Layer 9 of a small transformer language model trained on English Wikipedia (22 layers, counted from 0, width 128).
A neuron's activation on a vector x is GELU(weights . x), where the dot is the dot product.

Input weights of the MLP neurons that the questions are about. A number n stands for n times 0.0052.
n6: -19 -37 20 47 -29 -16 -10 -42 -27 15 -16 14 -7 -22 1 -12 -27 24 25 9 42 -57 -14 28 48 25 -4 13 -25 30 5 -39 8 -14 12 20 -43 -18 -57 40 -25 19 -14 -45 -24 -43 -17 24 -4 -14 -15 -11 -14 22 39 16 8 67 44 26 8 -3 8 56 2 3 48 5 -29 17 28 11 -9 -10 21 -29 -44 -61 11 -22 -2 12 3 -11 -17 -31 -35 2 -56 14 -54 30 -9 35 -40 21 -40 -5 -29 -28 -24 6 21 -10 9 -17 24 46 -14 16 -29 23 33 -31 -1 36 -37 23 41 7 1 62 -26 34 4 -16 1 44
n25: -7 54 46 54 22 -15 30 -57 7 -1 43 20 -16 -17 -29 -24 8 7 65 -10 35 15 -27 -21 -10 18 -46 -2 -22 49 30 -11 -39 -56 -1 7 -6 -23 14 -45 6 39 46 13 -34 1 -14 -4 -8 -93 -16 23 2 -29 -12 -18 25 0 41 -26 -18 13 -9 8 38 -25 -23 33 16 -15 18 -33 -9 -50 18 -31 -13 22 30 -7 64 -18 38 -5 -63 -18 44 32 -19 48 -43 42 -38 4 -39 17 5 28 -72 41 7 29 57 -14 29 -11 41 0 18 -48 -3 -40 -21 -27 0 65 -2 -32 -12 -56 -22 10 -2 -5 11 3 31 20
n32: 27 11 62 0 -14 -9 -22 -28 -13 29 -3 5 -41 -63 52 6 37 -2 -11 14 11 22 -2 37 43 -19 -13 8 -17 17 -12 10 21 -21 -6 0 32 51 -14 -16 -7 -21 40 -2 0 -12 10 11 4 -52 -20 8 -7 31 3 -7 -30 8 33 6 -11 11 -28 -17 -16 21 45 -30 -46 14 -45 -7 -55 -11 17 27 -6 -34 -27 -27 -20 39 23 -33 4 46 -20 12 -30 -39 6 -37 -8 -25 13 17 -9 50 -25 -34 9 0 27 44 -9 -39 18 2 14 17 -18 -10 24 12 -8 56 -40 7 22 43 50 35 -13 11 8 -22 -3 -31
n53: 16 -16 26 9 40 32 39 -40 -30 34 4 4 -20 -15 -41 -9 -1 -27 8 -22 -11 -21 -1 29 -19 31 8 12 -8 -1 -1 -13 3 3 9 1 6 -1 -59 -20 9 17 11 -47 12 -35 -29 -6 15 -7 -7 46 9 -27 -15 5 -9 -27 3 -32 39 -17 4 -8 13 56 -20 2 0 -4 -16 31 -11 30 22 58 16 1 8 4 -26 -20 -31 -17 -6 -28 34 -16 -8 -14 4 -29 35 -8 17 34 -19 -1 12 14 -16 28 -61 19 50 28 -26 17 9 -24 25 42 29 8 14 -1 -27 21 -2 -1 18 -33 27 -25 -21 15 -17 -18
n54: -21 -16 -28 29 25 -9 -17 -36 -28 -12 -62 9 -1 -12 -2 17 29 -16 -2 52 -17 54 66 9 -13 5 7 45 20 27 23 3 -17 21 9 -24 38 20 8 -37 44 20 -2 -16 46 -26 -28 -40 -7 16 6 12 20 -2 29 -9 45 -8 2 -12 -23 -28 27 -2 27 52 9 0 33 -27 -37 20 -21 -37 -3 10 51 -22 27 22 -11 -1 -6 29 -25 -14 23 44 -17 -32 14 4 -38 12 -3 -40 -10 12 -35 -30 3 -14 3 -23 -31 -10 -22 -24 -7 -4 13 17 10 -6 16 21 4 3 22 -28 -10 -12 -22 -14 -30 17 1 -51
n56: 7 1 -15 -4 11 -11 -21 3 14 -3 11 13 -27 35 9 -21 -6 64 14 -27 36 41 59 0 -21 16 39 -37 -18 14 11 -17 45 18 9 -14 -30 -8 -1 -13 27 -17 27 11 3 33 -7 11 -5 -21 46 -35 7 -15 8 -14 22 -43 -14 -12 -8 -15 -13 1 15 36 -26 19 -28 -9 29 26 -43 11 36 -38 -1 8 37 -31 7 10 26 -5 -11 5 17 -34 -32 14 -32 17 1 6 25 -14 -10 -12 26 -5 -4 33 12 -29 -6 15 24 -31 27 -52 36 -32 15 -32 -10 -39 -19 20 -26 -6 -38 -13 -22 10 12 -4 -39 2
n76: -26 24 -16 50 -5 18 21 -37 -8 24 0 9 -32 -15 -20 20 26 20 -12 7 16 -57 35 -2 26 7 -14 -63 59 5 38 5 10 -32 -30 -4 29 -37 27 -66 -7 -13 0 29 -21 21 -15 50 -39 11 18 9 -26 -36 -26 21 9 3 -23 -12 8 21 -2 7 -16 -2 38 -1 11 -8 -11 40 49 0 -19 31 -13 -5 -45 34 0 -33 6 -52 24 -62 20 -24 -19 -7 20 11 -27 0 4 -13 -8 -6 22 -14 16 3 12 2 -3 -42 1 7 35 -59 0 18 33 -17 30 34 16 0 -14 15 19 -49 22 27 20 -6 -5 25
n120: 2 -29 2 27 -27 18 -17 5 -4 -27 -29 -16 -19 7 6 31 -47 -21 -20 -19 -6 -5 24 39 -56 14 -35 5 23 -32 15 -36 11 48 -4 47 -1 6 -12 76 -7 2 6 2 21 20 -5 45 30 39 9 -2 -11 12 -1 -28 18 44 -20 -19 -22 -31 15 -7 -10 40 11 -2 -21 -6 -41 -31 -12 16 10 29 38 -6 6 -24 1 16 -19 11 -10 22 -13 40 -23 3 -43 -22 -18 32 -42 -4 29 -26 2 -23 -10 -31 -6 38 -22 41 11 55 -8 31 -35 -31 -47 2 26 41 2 51 0 21 23 -49 0 -37 16 -10 -21 -35
n157: 33 24 12 33 -60 -26 -9 -56 -5 -24 23 -10 -31 31 11 20 -40 -9 -30 -2 -28 0 12 39 -12 -27 -7 10 -18 -47 46 5 6 -2 4 -26 -5 5 38 -25 18 -21 2 -23 -33 31 25 -37 30 8 16 6 -22 -13 36 20 -14 -17 -6 -20 -23 -25 8 -12 18 46 -9 53 -2 8 -38 -17 30 -28 38 -14 56 -49 -43 15 6 15 8 21 1 -2 30 34 40 11 2 21 -1 -14 6 -6 10 -41 9 16 -49 -33 48 39 7 2 -52 -37 15 -1 -34 -21 18 19 4 -15 57 15 -8 -10 9 -20 -8 3 -48 3 35 -3
n197: 0 38 -14 -1 23 7 18 29 -9 18 -42 -34 -23 12 -7 35 18 49 -43 4 7 -19 2 14 15 20 -9 -5 -23 -21 59 -7 7 18 27 30 -3 51 -78 11 21 38 17 20 -32 -8 -1 -20 5 -17 9 -62 -41 -17 -5 -20 14 -19 13 -52 19 9 -20 26 8 -20 2 -4 -8 10 -24 31 11 26 10 -32 5 0 -2 9 6 44 -7 -23 -11 25 -10 20 -41 -41 -6 -3 22 38 -17 -12 -43 11 -12 15 -20 17 -24 -16 28 -48 12 -12 20 10 33 -7 -46 46 -27 23 21 -14 42 29 12 -16 -31 -13 -27 -16 -46 5
n227: 37 -12 17 -25 19 -35 75 -29 10 -35 -15 27 28 -40 -15 -9 -4 21 -8 -4 2 11 -11 -4 6 -42 -29 -1 -1 14 33 20 5 29 -16 -1 46 -41 -22 -33 11 44 -6 -13 -7 -25 -6 -28 37 -38 22 17 -32 -15 -24 -12 0 -2 -28 19 4 4 -26 1 -57 13 -70 20 -28 -21 -17 19 18 18 4 -15 -10 20 0 -21 -8 -27 20 -3 -8 23 -9 48 42 30 -19 -14 -9 -15 16 -11 12 37 -3 7 35 -33 5 22 18 -5 13 -5 -9 -1 -1 -23 40 -4 52 -7 -9 53 -28 15 -4 16 -32 1 -16 1 -20 14
n236: 12 -7 -7 18 -22 -24 15 16 62 -56 19 -6 -5 55 -49 3 24 -27 -30 30 41 77 -58 15 -6 30 6 20 -2 1 1 46 -38 38 15 9 -25 20 -48 9 -15 -34 36 -22 63 31 -15 -15 -24 0 25 -40 0 -4 -25 -28 -24 41 -11 21 25 -2 -5 -22 -23 7 -40 61 -49 1 -23 -4 -24 29 -30 17 47 11 19 27 4 6 14 -14 -3 -32 16 -39 37 3 -36 -14 14 -43 -9 -17 29 25 2 -9 14 18 40 35 12 29 -22 -12 14 19 -19 13 8 -55 -27 -1 6 25 -18 -33 25 -23 -23 -19 -6 -7 -6 -41
n261: -5 10 -3 28 22 -3 -3 -6 -17 -18 5 -6 7 37 3 -10 -14 -24 12 -17 7 21 41 8 -32 21 20 -24 16 -15 43 43 -22 -20 10 81 -42 -9 -3 30 16 -11 -56 23 27 -24 10 -9 -27 -51 -20 5 8 -2 -2 9 13 -30 -15 -7 4 2 -18 -6 27 -15 6 11 31 51 -41 3 -2 7 -49 -11 4 -23 5 -2 0 46 -9 10 15 -20 20 20 17 -12 -5 -10 12 2 -10 4 20 1 -12 5 0 3 0 -5 -1 2 -38 -16 -28 -11 -2 -1 -21 -10 -11 -7 -4 -7 25 -21 -12 7 1 -10 41 19 22 -14
n298: -21 -3 -25 18 20 33 -15 16 -15 -12 32 4 -1 4 -39 1 -3 9 -39 -27 21 16 10 9 -10 24 -28 2 10 7 -33 -41 34 -8 35 4 27 -24 -5 30 11 12 5 0 10 17 23 19 -14 -16 -13 6 1 -29 -20 48 6 27 -9 -19 22 61 -55 -41 -21 15 -18 4 -28 -15 -36 24 54 5 -8 -41 -24 23 3 -20 57 15 1 -2 10 -27 -20 16 -41 11 7 15 -20 1 -13 -5 -8 -42 -31 -15 -25 11 11 2 27 7 30 6 37 -3 26 -22 -24 23 10 12 -10 23 -50 26 13 2 18 2 3 -26 -43 -17
n313: 6 0 -81 16 8 4 -44 -13 5 0 -4 -36 38 13 33 -7 10 -13 31 31 18 -3 59 13 45 35 -70 -45 21 -40 -20 -12 -5 -35 -33 -16 -56 5 6 -27 -45 25 -28 -31 37 -24 24 8 21 -4 11 8 -19 1 -14 20 23 14 2 36 -14 55 12 -9 -36 -41 8 -13 3 5 -8 43 -20 33 -8 -22 -2 -11 -35 28 5 11 31 2 27 -28 40 1 -5 -25 -16 -2 2 10 -5 12 -6 2 -5 18 -18 20 -60 27 -48 6 -14 -36 -38 -23 -14 9 48 12 27 -38 -2 -7 12 3 -8 39 1 -28 -10 -9 35 36
n317: 45 22 -29 -29 -7 -27 -18 3 -20 -32 9 -10 -10 12 20 4 17 30 27 -28 -36 -10 4 -16 -20 -22 -1 13 27 32 1 5 16 36 10 0 -19 -1 20 -39 -1 24 5 -3 -8 -13 21 -16 7 -9 31 -3 -22 -1 -1 11 -41 3 17 21 33 -10 -32 32 -36 49 48 22 18 -10 -26 -4 20 30 3 -23 10 -13 -18 -24 7 -3 2 -44 0 -3 -47 11 15 -7 -27 12 32 9 -39 53 5 1 29 -65 -13 9 -6 11 -6 19 6 -34 -19 -38 -5 -3 18 30 13 38 -53 18 1 -7 -17 15 -33 20 -6 -33 20 1
n325: 9 15 -1 -9 29 27 -3 -41 -21 -29 28 19 -13 -25 48 -26 16 46 -11 -18 61 19 -12 -4 -48 17 -54 -49 0 -12 -4 -4 4 -12 6 14 0 -18 29 10 2 7 12 -12 -22 -4 4 0 -6 19 -36 -14 -17 18 16 46 -6 27 56 7 -12 5 23 -15 7 -2 29 -27 5 12 -24 -20 -14 -91 2 5 -18 10 -59 19 30 12 24 -5 32 -2 8 2 -9 18 -4 15 33 -34 -24 46 -22 -6 6 18 -23 -35 21 1 -19 -52 35 18 0 36 -1 22 10 26 -11 1 29 -2 -1 -16 6 -9 -4 -28 -7 11 -7 -63
n338: 33 4 32 -9 69 -5 -32 -15 -20 -36 24 36 3 -3 6 -27 32 -14 -33 -22 40 -8 -54 -22 1 34 -15 -12 -42 7 23 -75 2 -25 -8 -27 -29 6 18 -25 3 25 -63 61 -26 30 55 41 -49 57 -10 23 -32 -48 18 -14 13 32 -25 -33 5 15 -5 -18 -11 -19 -16 -3 11 -11 13 36 -16 -2 10 -4 16 56 61 52 -14 -17 4 22 -22 -16 -16 12 -6 -17 -30 5 -17 20 -24 20 8 -2 19 18 -13 -40 13 6 -17 23 -19 -2 17 8 2 5 14 3 -2 -30 -9 5 -8 37 -24 7 -16 32 5 -23 -17 24
n344: -4 47 7 -6 54 -31 50 8 36 0 -28 -22 14 -20 -29 -12 -12 50 -35 -47 -10 -25 -5 26 35 -12 37 36 -19 38 35 -38 -5 20 -15 -28 8 -20 -35 -24 -2 -3 -13 -11 19 -21 2 -12 -54 2 29 15 -11 19 -14 -10 1 34 -34 6 8 32 27 -16 13 17 -15 18 -10 34 -42 36 -23 42 -32 13 2 10 40 -60 33 -34 3 43 16 2 -37 -3 22 62 21 -33 -71 -27 -39 -2 -12 -20 -21 -11 -9 16 -21 20 25 19 -33 46 -10 -27 -16 -18 -49 -41 -5 -20 -20 31 14 28 39 31 -30 -1 -22 -15 10 -16
n393: 11 29 40 -4 40 5 4 -22 33 -4 -56 -5 17 18 -21 19 4 -35 15 -6 -30 11 -20 -21 23 8 8 -19 40 22 -9 -18 11 26 4 -16 26 1 4 25 7 -30 5 28 33 -25 -13 2 6 16 -24 -28 -44 30 -25 27 -10 -8 -3 -10 8 -10 -28 -49 4 -13 -30 24 25 -17 -9 19 54 4 14 -3 -24 18 -12 -16 48 9 -6 -21 38 -19 4 -8 -8 18 -8 -17 -1 -43 -46 -2 -6 -4 -8 4 -21 10 10 -25 26 31 -18 1 16 -32 -15 69 11 -23 -17 -18 12 -9 -50 54 0 14 -8 1 -8 9 10 31
n396: 7 -6 35 -3 -32 21 -31 -24 -34 37 -30 -2 -6 -10 -9 -17 -13 42 20 -25 -12 -4 -20 -21 19 16 2 -48 6 -11 64 -20 12 -2 18 41 -8 -5 21 50 1 -13 -5 5 1 6 7 4 -16 -33 -40 12 -46 25 -9 28 52 10 0 41 44 -32 20 -26 -14 -24 14 -14 37 16 38 -15 44 -16 -12 -10 -26 -43 1 -27 -6 -26 -5 35 8 20 90 -35 3 -3 18 -27 -14 -13 -31 -37 3 -23 -23 -1 0 5 -7 -25 -7 -57 -9 -36 23 -10 45 -13 8 36 -7 2 -42 -5 -10 85 43 6 6 3 6 -2 -3 27
n400: -24 -1 12 28 8 26 -2 -27 65 34 42 -10 -28 31 12 -49 -3 33 -20 -29 26 7 47 -27 -41 31 -35 25 -11 39 -19 -4 -51 30 -7 18 17 -1 -3 -3 -46 20 -71 22 -9 -15 -4 0 -1 -6 10 20 28 -17 -20 -17 -12 53 20 12 24 -2 -15 19 -12 -13 -27 -27 19 -5 -62 14 -28 1 -18 4 -18 29 -6 25 24 6 53 -25 5 2 54 -27 -4 16 -5 -26 -2 -43 26 -50 23 -47 30 -32 -22 19 -11 -14 -8 32 -3 76 2 23 -44 -10 -21 9 11 39 6 -15 29 -33 -26 -7 -33 19 -2 -6 -8 -14
n416: 1 55 32 40 -8 -22 -46 -25 -33 15 -11 -17 -19 26 23 -12 49 4 -2 -13 -28 -19 -1 1 22 -13 -61 -70 20 -22 -21 -37 -28 -17 56 53 1 0 -4 -29 82 -8 54 -3 27 -15 36 -22 -56 4 -39 -95 47 -7 -24 28 -15 -14 -15 -1 -17 24 2 -11 -9 8 14 25 30 -44 -3 -18 19 -68 10 24 -4 24 20 2 -30 48 4 22 15 6 36 10 -10 -20 14 -28 6 23 -10 32 -41 -18 -26 -18 -22 36 2 -16 -8 -12 4 -34 10 7 -13 -3 3 20 -37 27 12 14 45 35 33 -18 -16 -17 44 -28 30 65
n426: -2 9 7 -34 -19 -29 -6 -48 16 -22 28 -19 4 -39 18 -46 43 -51 11 10 13 27 11 49 10 -14 -11 -27 -10 12 28 -31 -22 -29 11 17 31 3 -23 -24 6 -46 22 30 15 26 -9 -27 -34 -30 32 -36 10 4 -13 11 46 -21 -26 -47 41 9 -53 19 37 46 21 -4 -12 12 -6 -15 -16 -33 -35 31 29 -1 1 44 -8 51 2 -3 24 -42 12 24 19 -33 8 -27 19 38 0 14 -16 -12 -23 -7 -38 19 52 12 -6 -31 21 61 9 -56 -21 3 19 23 -27 -32 35 27 -6 -3 24 -7 -16 -2 8 -32 -2 8
n428: -31 5 3 51 -12 -39 -13 10 -23 11 30 -5 0 28 9 11 -16 -4 -2 -7 13 79 2 9 -37 3 -13 -40 -15 -27 24 -47 11 5 -18 -25 -27 3 -40 -27 -36 -23 -11 -31 36 16 13 -2 8 -58 8 3 38 -19 10 8 -4 -16 -9 25 -16 16 -3 -19 -10 -5 -14 18 32 14 1 -4 17 33 -9 -36 -9 13 -2 1 30 12 -10 31 26 13 30 -7 50 36 1 23 -15 9 17 -33 -32 -3 -11 16 -8 -1 -5 25 -1 29 -26 48 -34 51 48 -15 40 -1 17 11 1 28 -5 16 -14 21 -37 -54 -9 -9 12 -40
n432: -27 -10 22 -1 1 -15 -32 -37 -13 -17 -35 13 -4 66 2 -7 4 11 -9 -20 39 23 -27 -1 -11 -14 -25 -34 24 20 -19 -25 -18 -2 -14 3 -19 14 -64 -8 14 -20 -38 20 -3 4 35 -12 36 8 53 0 -54 27 12 -6 49 -23 -14 24 4 -15 20 7 -34 -10 -9 -30 16 -26 -2 -12 18 1 30 11 -28 12 -14 -5 18 -19 8 27 -30 18 -11 1 -17 38 12 25 -1 -32 -10 -26 -15 -12 6 -35 21 8 12 8 39 11 -24 -19 -10 -51 51 8 -29 24 12 -12 17 -6 -32 27 42 59 -7 23 67 -15 -27 24
n450: -8 -36 3 15 -2 5 -18 62 -14 23 15 -36 -3 15 19 83 1 32 -27 17 1 2 25 -32 -35 20 -24 -14 32 -37 -14 6 11 -16 -21 36 33 -10 -5 -24 43 -12 -23 -17 -22 6 -14 15 2 12 6 -49 42 -23 -18 -1 9 -13 -25 9 -13 33 4 -26 -29 2 -39 20 23 -20 -44 -29 3 33 -5 27 -27 2 -8 18 5 -21 1 -12 13 7 27 -54 15 2 15 2 4 -17 -1 -13 -16 10 13 14 8 51 -18 30 8 -8 4 -10 2 46 32 -11 6 23 12 48 -13 -8 -30 -11 8 -21 -55 -43 5 -22 -16 16

Each question shows a token from some text and the vector x that enters the MLP there. A number n stands for n times 0.056.

",": -15 9 2 12 4 9 1 36 7 4 21 -10 -28 -40 -3 8 1 -44 17 1 11 -18 -3 -11 28 -51 29 5 0 17 -60 6 -4 32 3 -19 -40 1 21 8 10 -8 -32 -13 -14 -7 -27 17 22 -19 34 -25 -8 -26 10 -31 49 -4 -16 11 -6 -16 -9 8 30 5 2 26 15 -1 2 29 11 10 -36 9 10 -12 4 -27 54 3 -30 25 29 25 5 11 -27 -14 9 -34 21 -12 17 -7 -26 -26 26 -8 25 -21 -31 16 0 -25 18 -37 9 59 25 11 -15 -15 -4 6 9 -27 -13 -36 7 8 59 -12 25 -11 7 1
Which of these neurons fires most? n450

" Africa": 7 9 -13 -10 10 -17 -5 24 30 12 20 21 -37 -52 -3 39 -22 -23 15 -31 16 -12 8 -12 4 -37 42 19 -8 5 -31 -10 -5 35 20 -41 -28 22 23 14 -1 -8 -25 0 -8 -3 -26 13 16 -36 17 -29 -10 -27 4 -16 24 -29 -20 9 -22 -38 12 -28 44 -13 7 4 32 2 8 9 11 -16 -9 9 3 -5 9 -16 22 -7 -39 8 65 -4 18 20 -16 -17 5 -26 3 -10 16 51 -18 -10 11 -6 27 -24 -34 35 -18 -38 22 -4 -20 53 -1 13 -2 -11 -28 4 32 0 -5 -16 13 25 44 -7 26 30 3 -7
Which of these neurons fires most? n325

" Robert": -13 6 -12 5 -18 -4 10 67 17 -22 39 9 -39 -29 10 17 -4 -25 23 -32 13 -19 -2 11 25 -35 47 18 -25 24 -70 -26 -7 35 8 -7 -11 10 26 19 -16 -3 -16 -3 -7 1 -19 27 8 -21 1 -23 -4 -37 -5 -31 32 -7 -21 22 -1 -27 -18 -4 16 1 9 -11 17 16 1 -8 10 -3 -33 7 -12 9 6 -5 41 0 -33 17 54 29 -2 33 -8 -8 30 -16 2 -13 -1 -6 -13 -5 22 -20 7 -24 -16 7 -17 -8 4 -22 -37 67 -6 28 -10 -4 -4 -13 13 -14 -21 -33 20 -19 56 10 14 26 13 17
Which of these neurons fires most? n120

"et": 13 14 -5 10 18 -9 -33 13 17 -24 33 25 0 -8 10 -32 -5 -17 40 -14 9 -19 -21 -8 27 -67 21 -16 12 -31 -24 -33 -24 35 11 -26 -5 36 32 -16 24 0 3 7 -22 -8 -26 30 18 -34 29 -40 2 -4 0 2 10 9 -24 15 -9 -48 -2 -20 14 -23 -28 20 10 11 28 34 11 -25 -32 4 19 -1 22 -12 -6 -14 -35 10 20 54 11 16 -31 23 33 -33 21 -19 -12 14 9 -5 28 -5 1 11 -39 22 -20 -11 29 -20 -6 60 21 -24 -16 -5 8 -16 21 -46 5 -19 23 -11 38 10 7 11 -7 -4
The most active neuron and its activation: n416, at about 2

"ian": -7 7 4 4 -8 -5 31 23 17 -3 39 21 -18 -26 -24 -8 5 -20 31 -24 17 -11 2 -24 14 -41 41 0 -5 -8 -53 -26 10 37 38 -27 -21 27 24 19 25 -10 -42 2 2 1 -15 26 20 -24 12 -23 -3 -38 -14 -11 14 -4 -26 11 -8 -31 22 -19 27 -35 -1 -17 40 22 2 3 8 -41 -46 6 16 -15 -3 -9 29 3 -58 6 39 -7 21 23 -8 -7 -10 -31 18 24 13 18 -9 -19 38 -8 18 -16 -15 17 -39 -6 38 -2 -12 49 -6 24 10 -2 -18 -10 32 -22 -25 -28 7 5 40 1 11 13 13 -10
The most active neuron and its activation: n325, at about 1.3

" later": 10 0 16 -22 4 -12 -11 51 28 -17 21 1 -10 -14 4 11 8 -44 37 -15 -7 -2 -4 12 18 -34 41 5 -14 -2 -54 -27 0 33 22 -19 -24 2 30 12 12 16 -15 -12 -8 -19 -26 26 -11 -22 19 -33 -1 -33 -10 -15 53 -9 0 34 -4 1 -25 -14 23 -20 14 -3 26 18 14 25 18 -11 -52 -45 -13 28 -9 -26 17 12 -15 17 44 29 -2 -4 -17 12 27 -14 14 18 12 11 -4 -22 5 -6 27 -30 -43 13 -21 -11 15 -28 9 44 19 -3 -3 -17 23 6 8 -47 -10 -41 18 6 55 -9 -4 -2 -4 9
The most active neuron and its activation: n298, at about 0.9

" IS": 0 -3 -6 30 8 1 -20 26 2 10 23 8 -36 -40 -15 14 -1 -28 -2 -28 -9 -4 -14 -37 26 -39 25 -18 6 19 -32 -25 -28 32 17 -26 -13 26 16 24 -19 24 -6 6 -5 -8 -4 11 9 -31 26 -22 0 -20 10 -31 16 -7 -42 20 0 -32 6 -14 44 -23 -12 0 -3 1 12 -2 32 -6 -12 31 6 -12 10 -28 14 -3 -47 3 42 22 1 28 -22 -32 36 8 -1 7 22 38 -21 -12 27 -33 43 -34 -21 39 17 -31 26 -25 -19 49 24 26 -9 -10 -4 2 25 -27 -9 -36 6 8 21 -9 19 34 32 -10
Which of these neurons fires most? n428

" the": 2 26 4 24 1 17 -7 44 7 -17 44 12 -9 -16 -6 -27 -10 -31 41 -10 17 -5 -15 -19 12 -49 32 15 2 15 -48 -21 -26 20 22 -26 -33 15 23 30 -2 7 -43 -9 5 0 -72 16 4 -28 38 -28 -19 -36 -16 -13 24 -1 -35 43 -5 -13 -9 0 -7 20 12 21 15 -3 19 3 30 -9 -8 15 -5 -19 4 -18 22 -3 -50 8 17 7 -20 12 -20 -1 5 -18 0 21 10 7 -3 -20 38 -2 19 -12 -29 22 3 -12 26 -21 -9 60 10 -9 0 -8 -1 20 46 -45 0 -30 19 2 37 8 -2 0 -6 8
Which of these neurons fires most? n120

"-": -40 15 -9 10 2 1 2 53 14 -2 32 -13 -39 -17 -10 -20 -20 -14 25 -5 15 -13 9 -33 25 -41 38 4 -12 -12 -48 -20 -29 24 20 -26 -33 -24 11 10 9 12 -2 -10 -11 10 -21 36 13 -17 37 -26 -22 -16 10 -20 26 -5 -1 38 4 -5 -27 -2 0 20 7 17 19 16 17 -1 21 -6 -22 1 12 12 14 -1 37 15 -32 -18 19 23 -9 19 -20 -14 16 -7 0 1 15 12 0 -44 23 -33 20 -5 -50 37 -16 -11 11 -45 2 65 5 -2 -15 -34 3 3 38 -24 -34 -40 19 9 37 15 9 15 22 12
The three highest activations, in order: n298, n56, n317

"re": -4 34 6 -11 -20 14 -9 7 -14 -3 6 -30 12 -23 -13 19 -3 -7 32 24 6 -15 21 -17 24 -38 32 -25 -35 -8 -19 -11 -20 25 30 -4 32 -18 18 -16 -10 -6 -38 -11 -29 -24 -14 -17 19 -15 11 -34 -1 -14 13 0 27 -35 10 27 -13 -16 11 -21 36 -11 -23 18 0 -13 21 -6 37 -4 -17 12 15 18 -8 -22 -5 12 -58 3 36 27 -4 56 -2 -9 24 -12 -1 13 27 -5 -5 -16 12 -19 15 0 -44 40 -18 -44 45 -8 7 30 -18 -23 5 -5 28 -15 60 -45 -8 -32 3 -8 44 14 6 13 28 11
The most active neuron and its activation: n157, at about 2

"uc": 2 20 -32 -2 10 -2 -32 18 -7 -36 32 10 6 -48 -5 0 -3 -17 3 23 6 -36 3 -2 34 -53 23 -4 5 -21 -29 7 -17 54 17 -17 18 28 52 9 -10 -28 18 -12 -29 10 5 25 -2 -31 27 -23 13 -4 10 -5 38 -18 -5 14 -27 -35 -13 -8 13 -21 24 2 -12 8 4 -5 17 -5 -29 -3 29 -1 2 -8 9 -5 -34 -16 30 35 -6 21 -13 22 52 -26 -10 4 2 -1 12 -7 4 -45 16 4 -16 37 -35 -33 44 -30 1 43 10 5 2 9 17 1 4 -27 -26 -36 11 25 41 20 -29 -28 8 -4
Which two neurons fire most, strongest first? n32, n317

"\"": -22 4 11 -17 1 -19 24 36 31 -2 27 2 -27 -38 -5 -1 -8 -49 38 -11 6 -19 0 -9 19 -30 41 3 -3 10 -22 -15 -13 31 9 -28 -44 21 14 6 -18 -10 -10 -11 -24 -16 -31 29 30 6 49 -18 -6 -18 -2 -32 37 -23 -16 23 1 -10 2 6 18 -13 -6 4 16 18 4 11 16 -5 -18 17 -38 3 -4 -41 38 11 -44 5 30 27 14 17 -8 -5 -12 -11 5 -3 36 -1 -16 -19 32 1 26 -6 -42 26 0 -24 -3 -40 0 38 30 24 -13 -27 -11 -13 23 -40 -14 -32 22 39 54 1 6 15 1 7
The most active neuron and its activation: n432, at about 1

"b": -4 -2 -33 8 -12 -7 -12 66 40 31 13 -8 -13 -26 -26 -8 19 -19 25 18 1 -5 20 -7 33 -38 32 -39 -15 -2 2 -37 -5 32 23 -4 -12 1 4 1 -5 12 -9 14 6 30 -13 29 27 -16 21 2 -19 -3 2 -20 32 -34 -14 -28 17 -10 -26 -26 -8 -32 1 20 -19 21 5 3 16 -16 -24 29 8 29 0 10 -13 5 -58 -11 6 12 -18 26 -35 -16 22 -8 0 7 -19 7 3 -42 48 -12 31 12 -35 32 -19 -18 -5 -16 -10 38 14 9 4 19 11 -9 19 -62 1 -61 6 -3 26 23 22 -8 8 4
Which two neurons fire most, strongest first? n197, n76

"ig": -5 -17 -1 2 -1 -13 -5 49 52 25 34 32 -16 -58 -8 4 5 5 20 -18 14 18 22 -35 2 -5 28 -5 18 -6 -42 11 -5 26 3 -24 -9 -3 4 22 0 -20 -27 13 -14 -4 21 19 10 -38 -5 -27 -1 -22 -13 -13 8 -32 -7 -14 -6 -22 0 -16 22 5 29 6 -27 18 20 1 19 -23 -31 9 -8 -13 10 -12 -3 -5 -42 -35 12 24 1 46 -19 -15 9 -32 -12 24 19 22 -24 -23 38 -23 -4 18 -26 24 -29 -7 21 -7 1 66 -19 45 -25 8 5 -4 -3 -26 -15 -49 12 39 53 16 2 19 4 -4
The three highest activations, in order: n32, n261, n400

" phot": 28 -19 -2 8 -8 -1 -19 17 10 -27 42 26 -13 -48 -12 -2 14 -20 28 -5 14 -27 -4 16 13 -39 33 0 -16 21 -49 -27 -41 31 18 -21 -19 4 23 36 -34 12 -12 21 -1 4 -30 26 7 -9 29 -19 13 -24 -21 -41 45 -2 -16 26 9 -11 1 -15 14 -8 9 17 24 8 -1 -28 9 -11 -21 8 9 3 4 -19 18 18 -37 8 27 35 13 22 -3 3 19 -22 -6 5 14 11 -36 -4 29 -20 36 -16 -52 24 -22 -23 -6 -34 -44 45 21 14 -15 -5 -3 13 18 -48 9 -22 18 19 36 -16 -5 34 -7 21
The three highest activations, in order: n120, n396, n261

"let": 10 -12 -14 6 4 4 0 30 2 5 27 3 -26 -36 -16 26 -12 -63 21 -3 -8 -10 -2 14 37 -28 32 -3 -6 6 -29 1 1 35 14 -23 0 16 40 11 0 11 -14 -24 1 -6 -22 23 3 -26 -2 -14 -14 -48 -19 -26 27 -14 -2 32 4 -27 24 -16 30 -12 -14 -18 8 45 29 -13 12 -33 -28 10 -3 -31 16 -42 0 -9 -56 1 55 33 5 29 12 -8 4 -5 3 -11 18 -14 -6 -21 10 -2 -4 -6 -45 17 -13 -22 31 -22 6 49 4 14 0 -12 -4 -3 21 -32 -26 -20 -15 23 20 38 16 36 41 16
Which of these neurons fires most? n396

" of": -17 21 19 -11 -6 5 -11 20 28 1 48 16 -25 -24 -25 -7 -19 -42 24 -27 12 -22 11 -14 30 -49 39 13 9 11 -49 -28 -14 30 30 -5 -20 23 47 15 -9 27 -24 -27 -15 6 -59 26 -7 -26 32 -29 -20 1 -16 -1 41 -24 -4 23 7 -6 -7 -25 16 4 -4 19 3 -4 22 3 4 -17 -17 2 -1 0 19 -28 32 18 -21 -8 4 27 1 19 -11 -20 18 -8 -8 8 0 -1 10 -20 12 -30 36 -9 -50 32 9 -22 14 -18 -28 44 -6 8 0 -2 -7 7 31 -16 -14 -38 9 -4 43 10 21 -4 28 16
Which of these neurons fires most? n25